Layer 4 of a small transformer language model trained on English Wikipedia (10 layers, counted from 0, width 64).
In attention head 0, each number of a token's query is one row of weights dot the token's vector x. The head spreads its attention over the tokens so far by the softmax of query dot key.

Query weights of the head. A number n stands for (n - 128) times 0.0039.
q0: 136, 135, 130, 158, 113, 149, 148, 100, 131, 154, 150, 128, 130, 114, 154, 157, 167, 147, 136, 119, 128, 105, 133, 138, 129, 131, 144, 137, 141, 103, 135, 136, 130, 136, 148, 145, 150, 125, 146, 121, 93, 112, 147, 146, 142, 124, 144, 123, 120, 127, 115, 149, 127, 125, 92, 132, 106, 125, 143, 115, 137, 120, 165, 122
q1: 141, 138, 119, 134, 129, 166, 158, 93, 149, 147, 132, 125, 118, 133, 144, 154, 171, 134, 122, 106, 130, 128, 143, 108, 119, 140, 109, 133, 97, 96, 138, 149, 121, 149, 131, 170, 116, 130, 169, 117, 130, 104, 133, 156, 150, 117, 127, 104, 108, 144, 95, 141, 129, 128, 116, 126, 128, 114, 107, 106, 157, 155, 146, 116
q2: 146, 177, 117, 148, 118, 142, 153, 101, 145, 162, 159, 128, 144, 160, 150, 179, 180, 124, 118, 108, 158, 120, 154, 125, 120, 151, 115, 129, 119, 81, 112, 138, 90, 127, 129, 162, 134, 101, 148, 145, 98, 114, 130, 142, 145, 103, 117, 87, 106, 145, 132, 174, 109, 117, 134, 126, 129, 131, 120, 102, 131, 107, 147, 119
q3: 139, 88, 146, 121, 105, 134, 107, 153, 129, 109, 126, 135, 142, 115, 135, 125, 109, 146, 151, 154, 142, 124, 61, 204, 122, 122, 163, 162, 159, 168, 126, 87, 133, 118, 162, 113, 152, 121, 110, 104, 135, 142, 197, 93, 134, 179, 145, 162, 131, 125, 141, 128, 133, 94, 110, 126, 138, 147, 105, 146, 65, 122, 108, 121
q4: 132, 134, 142, 86, 121, 129, 109, 187, 134, 120, 123, 144, 115, 167, 122, 100, 83, 143, 166, 146, 152, 105, 131, 126, 110, 97, 142, 136, 149, 138, 87, 96, 99, 119, 146, 116, 127, 92, 92, 125, 125, 188, 109, 155, 119, 146, 94, 142, 141, 102, 155, 108, 161, 95, 149, 132, 142, 145, 170, 172, 95, 126, 91, 128
q5: 150, 124, 147, 167, 124, 132, 168, 117, 71, 99, 155, 145, 190, 147, 179, 142, 129, 117, 156, 143, 99, 127, 126, 156, 102, 136, 180, 111, 149, 96, 110, 131, 61, 147, 121, 149, 139, 146, 159, 148, 148, 99, 151, 170, 115, 77, 93, 143, 125, 134, 111, 133, 109, 168, 145, 103, 133, 148, 148, 129, 169, 106, 128, 146
q6: 122, 84, 121, 111, 115, 150, 109, 153, 96, 104, 147, 149, 158, 143, 127, 146, 97, 119, 148, 167, 108, 130, 81, 140, 105, 102, 119, 130, 132, 169, 93, 80, 130, 143, 120, 118, 179, 120, 144, 158, 151, 165, 182, 146, 114, 135, 159, 149, 130, 127, 133, 68, 138, 155, 186, 85, 82, 143, 131, 128, 75, 110, 132, 134
q7: 110, 161, 150, 155, 76, 114, 99, 161, 102, 111, 140, 135, 106, 141, 95, 142, 110, 172, 118, 137, 120, 138, 109, 151, 163, 95, 88, 115, 129, 136, 130, 116, 115, 89, 155, 97, 157, 148, 67, 141, 80, 130, 129, 119, 80, 93, 117, 112, 175, 130, 164, 111, 128, 123, 123, 137, 105, 183, 151, 129, 84, 126, 120, 150
q8: 88, 124, 159, 144, 88, 160, 107, 129, 106, 95, 88, 152, 172, 125, 93, 127, 128, 151, 107, 116, 113, 187, 106, 107, 125, 147, 118, 123, 142, 98, 110, 133, 191, 128, 72, 80, 112, 211, 142, 183, 135, 73, 127, 142, 128, 131, 141, 159, 152, 106, 101, 78, 151, 111, 129, 103, 108, 162, 136, 90, 110, 147, 112, 161
q9: 104, 108, 127, 87, 114, 130, 127, 140, 149, 152, 75, 138, 67, 103, 94, 89, 142, 147, 105, 94, 126, 164, 136, 126, 146, 108, 131, 152, 109, 148, 129, 138, 160, 138, 106, 129, 113, 171, 91, 76, 135, 147, 137, 106, 133, 151, 167, 178, 114, 132, 104, 137, 155, 140, 112, 172, 100, 98, 91, 190, 146, 109, 124, 32
q10: 120, 175, 136, 126, 46, 161, 114, 85, 104, 97, 100, 155, 184, 162, 88, 111, 113, 119, 103, 135, 123, 150, 43, 144, 117, 79, 127, 106, 132, 157, 120, 133, 127, 103, 104, 104, 108, 163, 139, 159, 168, 96, 132, 156, 84, 137, 146, 157, 167, 86, 144, 140, 135, 115, 75, 123, 113, 188, 133, 59, 81, 146, 113, 118
q11: 75, 61, 123, 122, 115, 135, 126, 87, 122, 100, 116, 139, 90, 122, 134, 145, 119, 113, 146, 158, 129, 113, 85, 140, 114, 45, 112, 151, 109, 146, 117, 86, 107, 147, 178, 133, 132, 125, 88, 94, 111, 190, 129, 182, 145, 117, 134, 111, 141, 74, 151, 127, 183, 132, 151, 136, 114, 126, 138, 120, 113, 132, 170, 121
q12: 161, 138, 130, 129, 115, 141, 123, 159, 97, 108, 153, 114, 184, 150, 146, 135, 104, 128, 112, 138, 89, 133, 122, 157, 98, 152, 112, 92, 121, 139, 115, 129, 108, 157, 140, 134, 123, 130, 120, 120, 113, 127, 145, 172, 126, 111, 143, 124, 182, 149, 101, 164, 124, 85, 121, 84, 160, 178, 87, 88, 126, 196, 141, 129
q13: 163, 120, 175, 153, 105, 115, 133, 115, 181, 162, 119, 131, 161, 120, 133, 140, 142, 199, 97, 116, 147, 166, 174, 119, 118, 135, 128, 100, 146, 143, 121, 118, 138, 87, 119, 149, 98, 146, 114, 184, 70, 120, 148, 101, 137, 105, 158, 131, 131, 162, 111, 143, 34, 150, 109, 145, 157, 81, 134, 85, 127, 98, 120, 129
q14: 96, 97, 93, 161, 148, 146, 96, 161, 183, 122, 159, 102, 64, 56, 119, 89, 92, 96, 122, 182, 113, 157, 231, 105, 86, 183, 152, 126, 119, 137, 173, 111, 176, 117, 144, 132, 198, 121, 97, 22, 155, 68, 140, 75, 86, 141, 158, 155, 126, 77, 178, 115, 147, 150, 154, 184, 93, 155, 140, 187, 233, 151, 172, 162
q15: 139, 113, 150, 154, 135, 152, 123, 125, 133, 143, 126, 140, 136, 97, 119, 148, 105, 94, 204, 133, 136, 124, 124, 108, 90, 101, 117, 105, 116, 147, 66, 128, 82, 147, 89, 139, 99, 121, 140, 133, 154, 181, 158, 128, 147, 166, 93, 120, 78, 44, 132, 108, 104, 166, 120, 96, 134, 114, 116, 111, 159, 123, 124, 129
q16: 109, 105, 130, 171, 91, 138, 128, 86, 124, 154, 144, 130, 123, 99, 118, 143, 164, 143, 140, 116, 138, 81, 122, 130, 120, 172, 147, 122, 161, 86, 156, 115, 145, 129, 160, 135, 185, 142, 116, 111, 87, 109, 151, 109, 145, 122, 145, 123, 144, 129, 118, 149, 160, 116, 124, 123, 112, 121, 148, 115, 134, 135, 152, 119
q17: 106, 112, 128, 136, 113, 150, 118, 122, 133, 160, 146, 137, 120, 125, 128, 110, 144, 142, 155, 162, 143, 120, 130, 148, 111, 137, 138, 128, 165, 128, 121, 110, 124, 113, 172, 135, 145, 137, 119, 113, 101, 124, 127, 111, 128, 126, 141, 121, 123, 110, 141, 156, 146, 114, 111, 138, 125, 134, 135, 135, 110, 124, 143, 113
q18: 108, 99, 139, 139, 120, 127, 78, 117, 135, 133, 143, 136, 111, 138, 109, 104, 101, 160, 163, 158, 152, 110, 89, 153, 112, 111, 133, 144, 188, 174, 132, 103, 137, 109, 119, 93, 194, 114, 62, 134, 123, 131, 137, 133, 130, 149, 157, 132, 161, 109, 147, 112, 152, 109, 122, 144, 108, 153, 163, 154, 78, 112, 151, 114
q19: 132, 123, 123, 91, 124, 115, 117, 140, 118, 111, 123, 111, 130, 138, 111, 116, 106, 126, 138, 115, 113, 107, 101, 123, 145, 120, 130, 130, 138, 150, 128, 123, 144, 143, 121, 103, 141, 133, 120, 125, 163, 144, 142, 106, 110, 164, 130, 123, 138, 135, 110, 101, 125, 137, 152, 117, 114, 128, 125, 158, 136, 118, 126, 132
q20: 143, 137, 137, 146, 133, 111, 158, 107, 113, 92, 122, 174, 167, 111, 122, 114, 124, 115, 142, 147, 132, 93, 154, 94, 150, 160, 155, 93, 114, 121, 126, 122, 133, 137, 95, 101, 145, 96, 137, 166, 146, 112, 88, 131, 105, 115, 114, 123, 113, 126, 107, 113, 83, 152, 137, 156, 116, 111, 88, 76, 114, 94, 92, 147
q21: 121, 91, 141, 120, 185, 181, 170, 133, 141, 158, 131, 119, 121, 149, 152, 120, 157, 103, 135, 86, 130, 93, 159, 94, 137, 170, 119, 137, 108, 153, 120, 172, 143, 147, 85, 125, 128, 137, 138, 128, 143, 128, 148, 150, 135, 145, 103, 151, 94, 175, 135, 120, 140, 111, 156, 114, 109, 125, 106, 151, 132, 127, 112, 120
q22: 97, 138, 140, 132, 108, 116, 115, 125, 128, 147, 105, 174, 115, 80, 118, 172, 125, 156, 119, 169, 143, 146, 93, 167, 55, 129, 121, 102, 143, 169, 129, 112, 173, 112, 156, 84, 129, 154, 75, 165, 96, 104, 111, 104, 138, 114, 162, 120, 165, 119, 180, 161, 70, 132, 90, 118, 148, 159, 140, 114, 106, 95, 115, 153
q23: 103, 126, 136, 98, 95, 100, 63, 176, 114, 133, 80, 140, 122, 118, 99, 125, 89, 130, 162, 174, 117, 140, 96, 186, 139, 114, 127, 142, 156, 162, 116, 74, 124, 115, 151, 80, 147, 136, 106, 148, 132, 148, 156, 150, 87, 137, 138, 140, 161, 113, 159, 104, 131, 131, 159, 138, 91, 166, 136, 154, 92, 140, 103, 145
q24: 64, 121, 151, 78, 147, 172, 38, 134, 100, 113, 113, 110, 124, 134, 60, 115, 117, 110, 140, 125, 124, 134, 89, 186, 147, 105, 102, 175, 130, 150, 144, 213, 218, 102, 175, 64, 117, 158, 117, 94, 95, 156, 125, 167, 104, 164, 129, 151, 125, 109, 134, 90, 192, 103, 89, 61, 149, 248, 114, 119, 129, 124, 214, 67
q25: 150, 148, 128, 140, 111, 139, 97, 153, 132, 155, 154, 101, 132, 135, 114, 114, 137, 124, 155, 183, 161, 133, 82, 134, 137, 79, 120, 150, 143, 83, 62, 123, 110, 124, 158, 135, 92, 62, 90, 156, 120, 202, 114, 198, 194, 106, 98, 64, 168, 91, 117, 142, 105, 105, 112, 79, 175, 145, 150, 152, 87, 185, 124, 147
q26: 122, 116, 142, 80, 157, 163, 172, 140, 127, 80, 97, 139, 149, 83, 161, 122, 167, 132, 109, 95, 106, 114, 119, 109, 137, 150, 174, 103, 150, 164, 133, 131, 87, 110, 107, 188, 90, 159, 202, 121, 167, 106, 156, 103, 131, 133, 133, 172, 82, 113, 126, 106, 113, 114, 111, 182, 125, 128, 103, 107, 137, 106, 120, 104
q27: 105, 119, 154, 155, 128, 112, 179, 126, 113, 167, 98, 135, 129, 132, 110, 104, 96, 146, 125, 104, 176, 138, 142, 92, 124, 85, 177, 156, 128, 133, 93, 135, 130, 101, 126, 97, 135, 75, 123, 178, 145, 151, 182, 70, 130, 114, 117, 98, 99, 67, 135, 135, 112, 183, 98, 149, 158, 120, 164, 139, 112, 122, 66, 152
q28: 165, 86, 102, 114, 160, 159, 127, 167, 174, 117, 152, 90, 114, 156, 113, 76, 113, 69, 144, 142, 65, 167, 153, 125, 114, 161, 120, 155, 127, 80, 129, 110, 120, 150, 115, 160, 141, 122, 121, 59, 151, 98, 168, 179, 154, 144, 96, 120, 102, 122, 148, 158, 164, 125, 166, 92, 109, 108, 96, 183, 172, 163, 150, 166
q29: 125, 179, 147, 110, 142, 127, 153, 126, 138, 126, 106, 118, 183, 67, 144, 57, 170, 162, 108, 150, 98, 116, 144, 105, 112, 172, 102, 119, 112, 99, 187, 163, 126, 121, 122, 181, 130, 173, 144, 92, 132, 68, 146, 77, 135, 139, 149, 182, 127, 112, 129, 131, 159, 103, 133, 137, 104, 142, 80, 113, 138, 173, 115, 154
q30: 136, 139, 128, 119, 160, 170, 130, 158, 121, 60, 85, 130, 181, 149, 128, 106, 141, 103, 175, 118, 56, 114, 61, 133, 156, 128, 92, 170, 133, 111, 139, 121, 119, 172, 49, 133, 108, 178, 156, 129, 169, 99, 126, 184, 157, 117, 139, 159, 125, 157, 99, 130, 178, 169, 136, 125, 68, 112, 126, 137, 154, 179, 113, 127
q31: 129, 153, 144, 143, 116, 109, 133, 106, 113, 115, 157, 142, 149, 136, 179, 145, 142, 162, 104, 99, 123, 105, 157, 89, 92, 131, 113, 65, 122, 136, 84, 103, 95, 123, 126, 126, 98, 127, 140, 128, 169, 109, 125, 148, 57, 123, 130, 161, 128, 184, 130, 111, 144, 140, 102, 124, 123, 98, 167, 124, 124, 104, 77, 99

Each question shows a short text with each token's key, already scaled and adjusted for position as the last token sees it. A number n stands for (n - 128) times 0.025.

Then comes the last token's vector x. A number n stands for (n - 128) times 0.044.

0 "age": 164, 130, 110, 148, 151, 125, 146, 152, 132, 130, 131, 127, 123, 126, 130, 123, 115, 152, 138, 141, 124, 118, 120, 182, 126, 123, 122, 127, 128, 135, 132, 121
1 " of": 192, 116, 116, 146, 149, 127, 134, 164, 129, 120, 130, 130, 123, 121, 129, 118, 130, 149, 145, 142, 123, 130, 123, 170, 131, 128, 122, 124, 126, 132, 129, 130
2 " the": 161, 108, 97, 151, 142, 123, 144, 167, 130, 132, 130, 130, 130, 124, 129, 121, 147, 139, 140, 143, 122, 119, 128, 168, 129, 126, 131, 122, 129, 130, 128, 130
3 " Games": 106, 95, 95, 144, 153, 121, 143, 152, 131, 125, 131, 127, 122, 129, 129, 125, 146, 130, 134, 152, 126, 116, 125, 171, 128, 126, 120, 129, 126, 132, 130, 120
4 " on": 77, 110, 91, 147, 166, 129, 141, 157, 126, 125, 128, 126, 126, 129, 129, 124, 128, 111, 135, 152, 128, 121, 123, 184, 128, 129, 130, 127, 123, 127, 128, 134
5 " TV": 93, 121, 82, 138, 155, 125, 139, 157, 132, 129, 130, 126, 125, 131, 130, 123, 110, 102, 120, 152, 126, 119, 128, 171, 127, 127, 125, 130, 128, 131, 130, 122
x: 126, 131, 162, 109, 164, 95, 135, 151, 89, 127, 89, 128, 106, 112, 99, 127, 60, 159, 115, 112, 90, 165, 133, 145, 123, 138, 123, 109, 179, 160, 159, 115, 70, 112, 149, 114, 155, 144, 74, 135, 127, 143, 154, 105, 122, 138, 122, 121, 161, 101, 153, 126, 76, 152, 131, 111, 114, 104, 131, 147, 128, 96, 119, 136
Which token does the last token look at most, and with what share of its attention? 4 " on", with about 80%

0 " |": 163, 125, 128, 156, 163, 124, 140, 157, 130, 127, 129, 126, 127, 127, 128, 125, 111, 152, 147, 133, 119, 123, 133, 161, 128, 125, 126, 123, 123, 127, 124, 127
1 " ": 187, 111, 107, 138, 173, 119, 125, 150, 133, 131, 128, 121, 125, 133, 129, 126, 130, 142, 142, 135, 113, 131, 133, 155, 126, 123, 117, 128, 126, 129, 122, 127
2 "7": 147, 102, 101, 135, 162, 117, 131, 155, 130, 129, 127, 119, 128, 130, 129, 126, 149, 135, 138, 146, 120, 126, 137, 155, 128, 121, 119, 128, 125, 128, 120, 127
3 "8": 89, 97, 94, 134, 156, 118, 133, 158, 130, 132, 129, 121, 126, 125, 130, 119, 144, 122, 134, 142, 124, 131, 134, 153, 129, 122, 116, 129, 125, 129, 122, 126
4 ",": 66, 107, 95, 154, 158, 126, 130, 154, 129, 126, 128, 123, 127, 129, 128, 123, 128, 110, 132, 163, 128, 124, 125, 170, 127, 128, 127, 127, 130, 131, 123, 126
5 "8": 107, 123, 98, 130, 155, 117, 130, 157, 130, 131, 129, 120, 127, 127, 130, 120, 109, 102, 121, 140, 128, 126, 137, 155, 128, 121, 116, 127, 125, 130, 119, 125
x: 116, 125, 144, 129, 113, 103, 143, 139, 139, 124, 129, 143, 138, 127, 118, 130, 142, 95, 141, 175, 73, 94, 103, 148, 123, 101, 131, 168, 202, 139, 136, 73, 169, 103, 152, 158, 151, 148, 148, 117, 137, 157, 184, 128, 110, 156, 160, 145, 122, 147, 113, 109, 155, 111, 122, 100, 102, 140, 125, 166, 118, 144, 122, 133
Which token does the last token look at most, and with what share of its attention? 0 " |", with about 40%

0 "2": 171, 120, 110, 144, 151, 119, 142, 157, 131, 128, 130, 119, 127, 131, 130, 124, 114, 159, 141, 134, 122, 125, 132, 150, 128, 123, 115, 128, 123, 132, 120, 120
1 ",": 191, 105, 117, 163, 158, 127, 132, 158, 127, 125, 130, 122, 126, 130, 129, 122, 130, 152, 144, 139, 124, 123, 127, 166, 127, 129, 125, 128, 129, 130, 122, 122
2 "2": 144, 92, 97, 139, 154, 119, 135, 159, 130, 132, 130, 119, 127, 132, 130, 123, 148, 134, 135, 137, 125, 126, 135, 156, 128, 123, 116, 128, 122, 131, 119, 122
3 "0": 86, 90, 98, 138, 158, 121, 135, 158, 129, 131, 130, 123, 126, 127, 130, 125, 143, 115, 127, 144, 126, 124, 134, 151, 129, 122, 119, 129, 121, 129, 116, 122
4 "8": 67, 104, 93, 136, 153, 117, 136, 157, 130, 129, 130, 120, 126, 125, 130, 118, 124, 106, 127, 145, 127, 124, 136, 155, 128, 122, 116, 128, 127, 130, 119, 124
5 " |": 91, 122, 86, 142, 168, 126, 141, 158, 130, 126, 131, 125, 127, 127, 128, 123, 110, 101, 127, 151, 131, 122, 136, 163, 128, 125, 124, 123, 122, 128, 122, 125
x: 124, 144, 132, 123, 113, 155, 123, 147, 133, 119, 125, 215, 123, 128, 136, 135, 125, 118, 135, 149, 165, 113, 111, 167, 110, 110, 116, 143, 216, 138, 116, 100, 131, 108, 118, 125, 180, 132, 97, 156, 126, 142, 80, 127, 123, 105, 126, 120, 134, 129, 123, 131, 144, 119, 103, 130, 136, 136, 105, 123, 101, 125, 138, 124
Which token does the last token look at most, and with what share of its attention? 1 ",", with about 70%

0 ",": 166, 123, 128, 163, 158, 127, 131, 160, 127, 125, 130, 122, 126, 130, 129, 123, 109, 158, 146, 132, 122, 123, 127, 166, 127, 129, 125, 129, 129, 130, 122, 122
1 " Mon": 196, 113, 91, 157, 163, 124, 140, 145, 132, 130, 131, 129, 130, 128, 128, 129, 136, 145, 151, 144, 124, 129, 129, 158, 129, 123, 130, 124, 127, 127, 123, 133
2 "b": 145, 104, 84, 146, 147, 126, 145, 154, 130, 130, 129, 126, 126, 124, 130, 117, 153, 141, 135, 130, 129, 132, 129, 156, 128, 123, 130, 129, 127, 135, 132, 118
3 "ul": 84, 100, 92, 151, 146, 120, 139, 157, 129, 130, 133, 128, 122, 122, 130, 126, 147, 128, 130, 143, 134, 126, 130, 165, 128, 124, 134, 131, 124, 131, 131, 125
4 "k": 68, 107, 82, 143, 152, 120, 145, 158, 131, 127, 132, 124, 124, 126, 130, 122, 125, 117, 122, 139, 129, 121, 127, 166, 126, 123, 128, 128, 127, 135, 129, 120
5 ",": 91, 121, 91, 149, 157, 128, 131, 159, 127, 125, 130, 122, 126, 131, 129, 122, 110, 98, 128, 161, 130, 123, 126, 173, 127, 129, 127, 129, 129, 130, 122, 123
x: 130, 147, 199, 132, 48, 122, 129, 149, 122, 125, 138, 118, 109, 136, 130, 106, 131, 146, 122, 147, 143, 123, 138, 182, 139, 155, 112, 147, 228, 138, 130, 95, 103, 71, 140, 136, 111, 104, 112, 125, 113, 142, 127, 131, 144, 148, 110, 116, 137, 145, 158, 155, 129, 106, 148, 119, 153, 144, 135, 133, 130, 152, 107, 143
Which token does the last token look at most, and with what share of its attention? 0 ",", with about 90%

0 " and": 163, 135, 124, 158, 156, 129, 140, 157, 128, 130, 129, 128, 126, 128, 129, 122, 108, 157, 145, 127, 122, 125, 128, 166, 128, 129, 125, 134, 128, 130, 128, 120
1 " in": 189, 115, 119, 155, 167, 125, 140, 165, 127, 123, 130, 126, 126, 125, 128, 125, 129, 150, 143, 134, 121, 130, 121, 171, 128, 129, 125, 129, 127, 126, 131, 126
2 " Mon": 147, 105, 78, 156, 162, 125, 139, 144, 131, 131, 131, 128, 131, 128, 129, 129, 152, 136, 145, 150, 125, 129, 129, 158, 129, 123, 130, 123, 127, 127, 124, 133
3 "te": 89, 88, 88, 144, 147, 126, 148, 159, 129, 122, 133, 126, 129, 128, 129, 126, 145, 117, 130, 135, 134, 128, 128, 150, 128, 125, 127, 133, 126, 130, 128, 121
4 "go": 71, 103, 75, 144, 150, 121, 139, 156, 131, 121, 132, 123, 124, 125, 130, 118, 129, 114, 128, 138, 133, 123, 128, 166, 127, 125, 126, 129, 123, 134, 132, 123
5 " Bay": 98, 113, 94, 140, 149, 126, 143, 157, 133, 132, 131, 126, 124, 128, 130, 124, 111, 109, 120, 144, 131, 126, 127, 176, 127, 124, 118, 130, 123, 136, 133, 120
x: 135, 120, 117, 114, 145, 131, 28, 145, 90, 154, 80, 111, 109, 110, 115, 149, 123, 120, 72, 118, 139, 113, 102, 139, 104, 92, 130, 99, 118, 128, 106, 65, 119, 88, 135, 171, 126, 125, 77, 95, 156, 133, 116, 114, 114, 120, 129, 113, 181, 127, 135, 115, 144, 119, 124, 141, 132, 150, 136, 133, 113, 123, 135, 141
Which token does the last token look at most? 4 "go"

0 " +": 166, 126, 108, 151, 167, 124, 139, 154, 128, 129, 129, 131, 128, 130, 129, 125, 114, 156, 149, 121, 121, 119, 133, 182, 128, 125, 127, 127, 127, 130, 124, 126
1 "4": 190, 108, 101, 144, 158, 120, 137, 160, 131, 130, 128, 121, 127, 129, 130, 125, 135, 149, 141, 142, 121, 125, 134, 161, 128, 120, 120, 129, 124, 131, 120, 125
2 ".": 157, 104, 98, 156, 164, 121, 134, 158, 129, 133, 130, 125, 130, 131, 129, 126, 149, 145, 140, 125, 127, 129, 132, 175, 127, 127, 130, 127, 130, 130, 122, 130
3 "1": 87, 95, 87, 143, 157, 119, 134, 161, 132, 131, 130, 123, 127, 128, 130, 123, 145, 120, 131, 137, 126, 127, 135, 159, 127, 122, 119, 129, 123, 133, 119, 126
4 "5": 65, 104, 87, 133, 158, 118, 135, 160, 130, 129, 129, 121, 125, 125, 130, 120, 125, 109, 126, 144, 127, 124, 135, 156, 129, 120, 118, 129, 123, 132, 119, 126
5 " |\n": 98, 120, 68, 146, 165, 127, 140, 154, 131, 131, 129, 128, 124, 127, 129, 127, 111, 100, 128, 146, 130, 129, 136, 172, 128, 126, 118, 132, 124, 126, 128, 125
x: 137, 129, 140, 97, 76, 153, 67, 116, 113, 153, 112, 163, 148, 133, 99, 144, 147, 98, 109, 146, 116, 149, 136, 138, 121, 170, 125, 82, 166, 127, 108, 112, 120, 103, 96, 72, 136, 109, 136, 174, 166, 129, 116, 133, 97, 133, 158, 139, 149, 158, 89, 90, 118, 133, 167, 143, 108, 149, 105, 132, 98, 118, 151, 135
Which token does the last token look at most? 5 " |\n"

0 "AF": 164, 125, 102, 155, 151, 124, 151, 159, 132, 122, 131, 123, 127, 129, 130, 123, 110, 158, 148, 130, 124, 109, 121, 172, 126, 126, 127, 127, 125, 137, 127, 119
1 " rul": 206, 110, 100, 174, 148, 127, 136, 153, 129, 133, 131, 122, 122, 127, 130, 125, 131, 147, 150, 138, 122, 135, 120, 179, 127, 124, 134, 131, 130, 129, 130, 124
2 "es": 157, 98, 94, 152, 154, 123, 151, 153, 132, 127, 133, 127, 118, 125, 130, 124, 151, 144, 140, 154, 131, 127, 122, 168, 129, 124, 122, 134, 128, 130, 129, 117
3 ".\n\n": 95, 97, 70, 150, 174, 126, 147, 160, 131, 127, 128, 126, 128, 130, 128, 129, 150, 129, 147, 138, 128, 128, 137, 182, 127, 128, 128, 130, 129, 125, 126, 126
4 "A": 70, 106, 75, 149, 154, 131, 153, 152, 135, 129, 134, 123, 126, 129, 131, 128, 131, 97, 124, 150, 126, 112, 125, 168, 127, 124, 131, 128, 129, 132, 129, 123
5 "cc": 86, 108, 84, 145, 148, 123, 150, 159, 127, 127, 131, 131, 123, 123, 130, 129, 107, 110, 118, 166, 131, 125, 120, 179, 129, 124, 129, 125, 130, 137, 128, 128
x: 146, 135, 145, 153, 120, 168, 119, 127, 125, 138, 136, 123, 112, 133, 48, 131, 129, 146, 154, 156, 134, 107, 137, 65, 173, 124, 153, 152, 119, 164, 98, 98, 118, 143, 161, 115, 113, 114, 84, 143, 159, 160, 103, 113, 151, 148, 119, 115, 199, 109, 111, 105, 141, 135, 113, 141, 135, 118, 138, 115, 126, 112, 88, 110
Which token does the last token look at most, and with what share of its attention? 3 ".\n\n", with about 90%

0 " his": 169, 128, 124, 157, 155, 127, 156, 164, 130, 136, 128, 128, 128, 119, 129, 117, 107, 157, 146, 137, 120, 122, 128, 163, 128, 129, 135, 127, 127, 128, 133, 125
1 " way": 194, 120, 100, 155, 163, 129, 152, 159, 128, 128, 130, 131, 121, 125, 129, 124, 132, 152, 145, 142, 127, 122, 120, 171, 127, 127, 132, 134, 126, 129, 129, 122
2 " down": 154, 104, 87, 159, 167, 128, 146, 153, 130, 131, 131, 131, 119, 127, 130, 123, 151, 137, 143, 138, 128, 126, 124, 165, 127, 125, 124, 132, 120, 129, 126, 125
3 " the": 98, 102, 85, 154, 147, 123, 149, 171, 131, 131, 130, 131, 129, 124, 129, 119, 152, 128, 135, 149, 124, 119, 127, 170, 128, 126, 131, 123, 129, 131, 128, 128
4 " Ohio": 67, 99, 81, 149, 162, 120, 142, 152, 136, 135, 132, 126, 125, 131, 130, 126, 133, 115, 130, 149, 129, 117, 131, 173, 125, 125, 123, 130, 129, 136, 129, 125
5 " River": 89, 114, 79, 142, 156, 122, 139, 154, 130, 133, 133, 128, 120, 128, 130, 123, 109, 104, 123, 158, 131, 121, 126, 176, 128, 125, 116, 129, 125, 133, 129, 125
x: 139, 127, 110, 106, 111, 115, 82, 144, 125, 136, 106, 121, 138, 118, 97, 140, 92, 81, 110, 143, 169, 124, 132, 89, 141, 96, 141, 86, 156, 143, 144, 94, 102, 72, 123, 149, 146, 146, 119, 130, 161, 173, 146, 134, 130, 104, 119, 118, 218, 124, 129, 121, 134, 152, 130, 119, 123, 146, 168, 152, 130, 102, 119, 119
Which token does the last token look at most? 4 " Ohio"

0 " |\n": 163, 124, 129, 150, 161, 127, 139, 151, 130, 133, 129, 128, 123, 128, 129, 127, 115, 155, 152, 126, 120, 128, 133, 161, 128, 127, 119, 131, 124, 126, 128, 124
1 "|": 170, 111, 118, 151, 167, 121, 149, 145, 129, 134, 131, 131, 127, 126, 129, 124, 129, 148, 138, 140, 116, 112, 130, 159, 128, 126, 124, 118, 130, 129, 128, 127
2 " ": 152, 103, 99, 135, 180, 120, 130, 143, 132, 135, 126, 123, 125, 132, 129, 125, 146, 134, 139, 134, 116, 125, 132, 151, 126, 126, 117, 128, 129, 129, 125, 127
3 "2": 87, 101, 94, 134, 158, 120, 138, 154, 130, 137, 126, 120, 131, 134, 130, 124, 140, 118, 128, 138, 128, 123, 135, 162, 127, 125, 120, 128, 125, 129, 123, 124
4 "0": 75, 105, 104, 134, 165, 123, 140, 150, 128, 130, 127, 127, 128, 129, 129, 132, 125, 103, 122, 147, 127, 116, 135, 149, 128, 123, 124, 128, 123, 127, 117, 123
5 "0": 108, 123, 106, 135, 152, 119, 138, 157, 131, 131, 129, 125, 124, 126, 130, 122, 109, 99, 118, 141, 130, 123, 132, 156, 128, 123, 121, 130, 124, 132, 120, 123
x: 99, 85, 140, 128, 141, 131, 127, 169, 136, 72, 96, 143, 129, 134, 94, 118, 119, 133, 148, 131, 110, 109, 87, 153, 96, 151, 157, 155, 190, 124, 112, 146, 109, 122, 171, 84, 153, 147, 140, 117, 129, 149, 144, 139, 135, 165, 187, 155, 132, 129, 106, 133, 142, 117, 119, 123, 96, 135, 152, 154, 161, 101, 119, 124
Which token does the last token look at most? 1 "|"

0 " near": 166, 126, 129, 156, 166, 129, 142, 158, 125, 130, 131, 124, 126, 124, 129, 125, 111, 154, 144, 132, 125, 120, 125, 169, 128, 128, 121, 129, 120, 127, 124, 128
1 " Men": 188, 113, 93, 153, 155, 125, 145, 148, 132, 127, 131, 130, 125, 130, 129, 129, 132, 152, 144, 138, 128, 122, 126, 173, 127, 126, 129, 131, 124, 135, 131, 125
2 "om": 143, 106, 102, 154, 153, 123, 138, 156, 123, 132, 129, 126, 123, 123, 129, 126, 150, 150, 130, 133, 133, 126, 128, 173, 128, 124, 134, 136, 127, 133, 133, 127
3 "on": 89, 93, 92, 149, 151, 123, 146, 153, 131, 130, 132, 127, 124, 128, 130, 126, 144, 126, 127, 143, 135, 123, 127, 169, 127, 124, 130, 129, 124, 134, 128, 126
4 "ie": 66, 101, 89, 141, 156, 122, 142, 155, 133, 133, 132, 128, 122, 129, 130, 123, 126, 106, 127, 146, 134, 123, 129, 163, 127, 124, 125, 131, 124, 132, 127, 123
5 ",": 87, 120, 93, 150, 157, 129, 135, 156, 127, 124, 130, 123, 126, 130, 129, 122, 109, 98, 128, 162, 132, 123, 126, 170, 127, 129, 127, 128, 129, 131, 122, 123
x: 139, 133, 198, 136, 41, 129, 120, 147, 122, 126, 129, 107, 104, 146, 135, 106, 122, 148, 138, 146, 145, 120, 148, 184, 140, 142, 116, 141, 235, 131, 125, 104, 107, 86, 132, 117, 119, 91, 126, 129, 117, 135, 126, 133, 140, 130, 102, 110, 143, 137, 155, 151, 133, 106, 138, 130, 152, 144, 141, 125, 142, 152, 109, 134
Which two tokens does the last token look at most, in order? 0 " near", 1 " Men"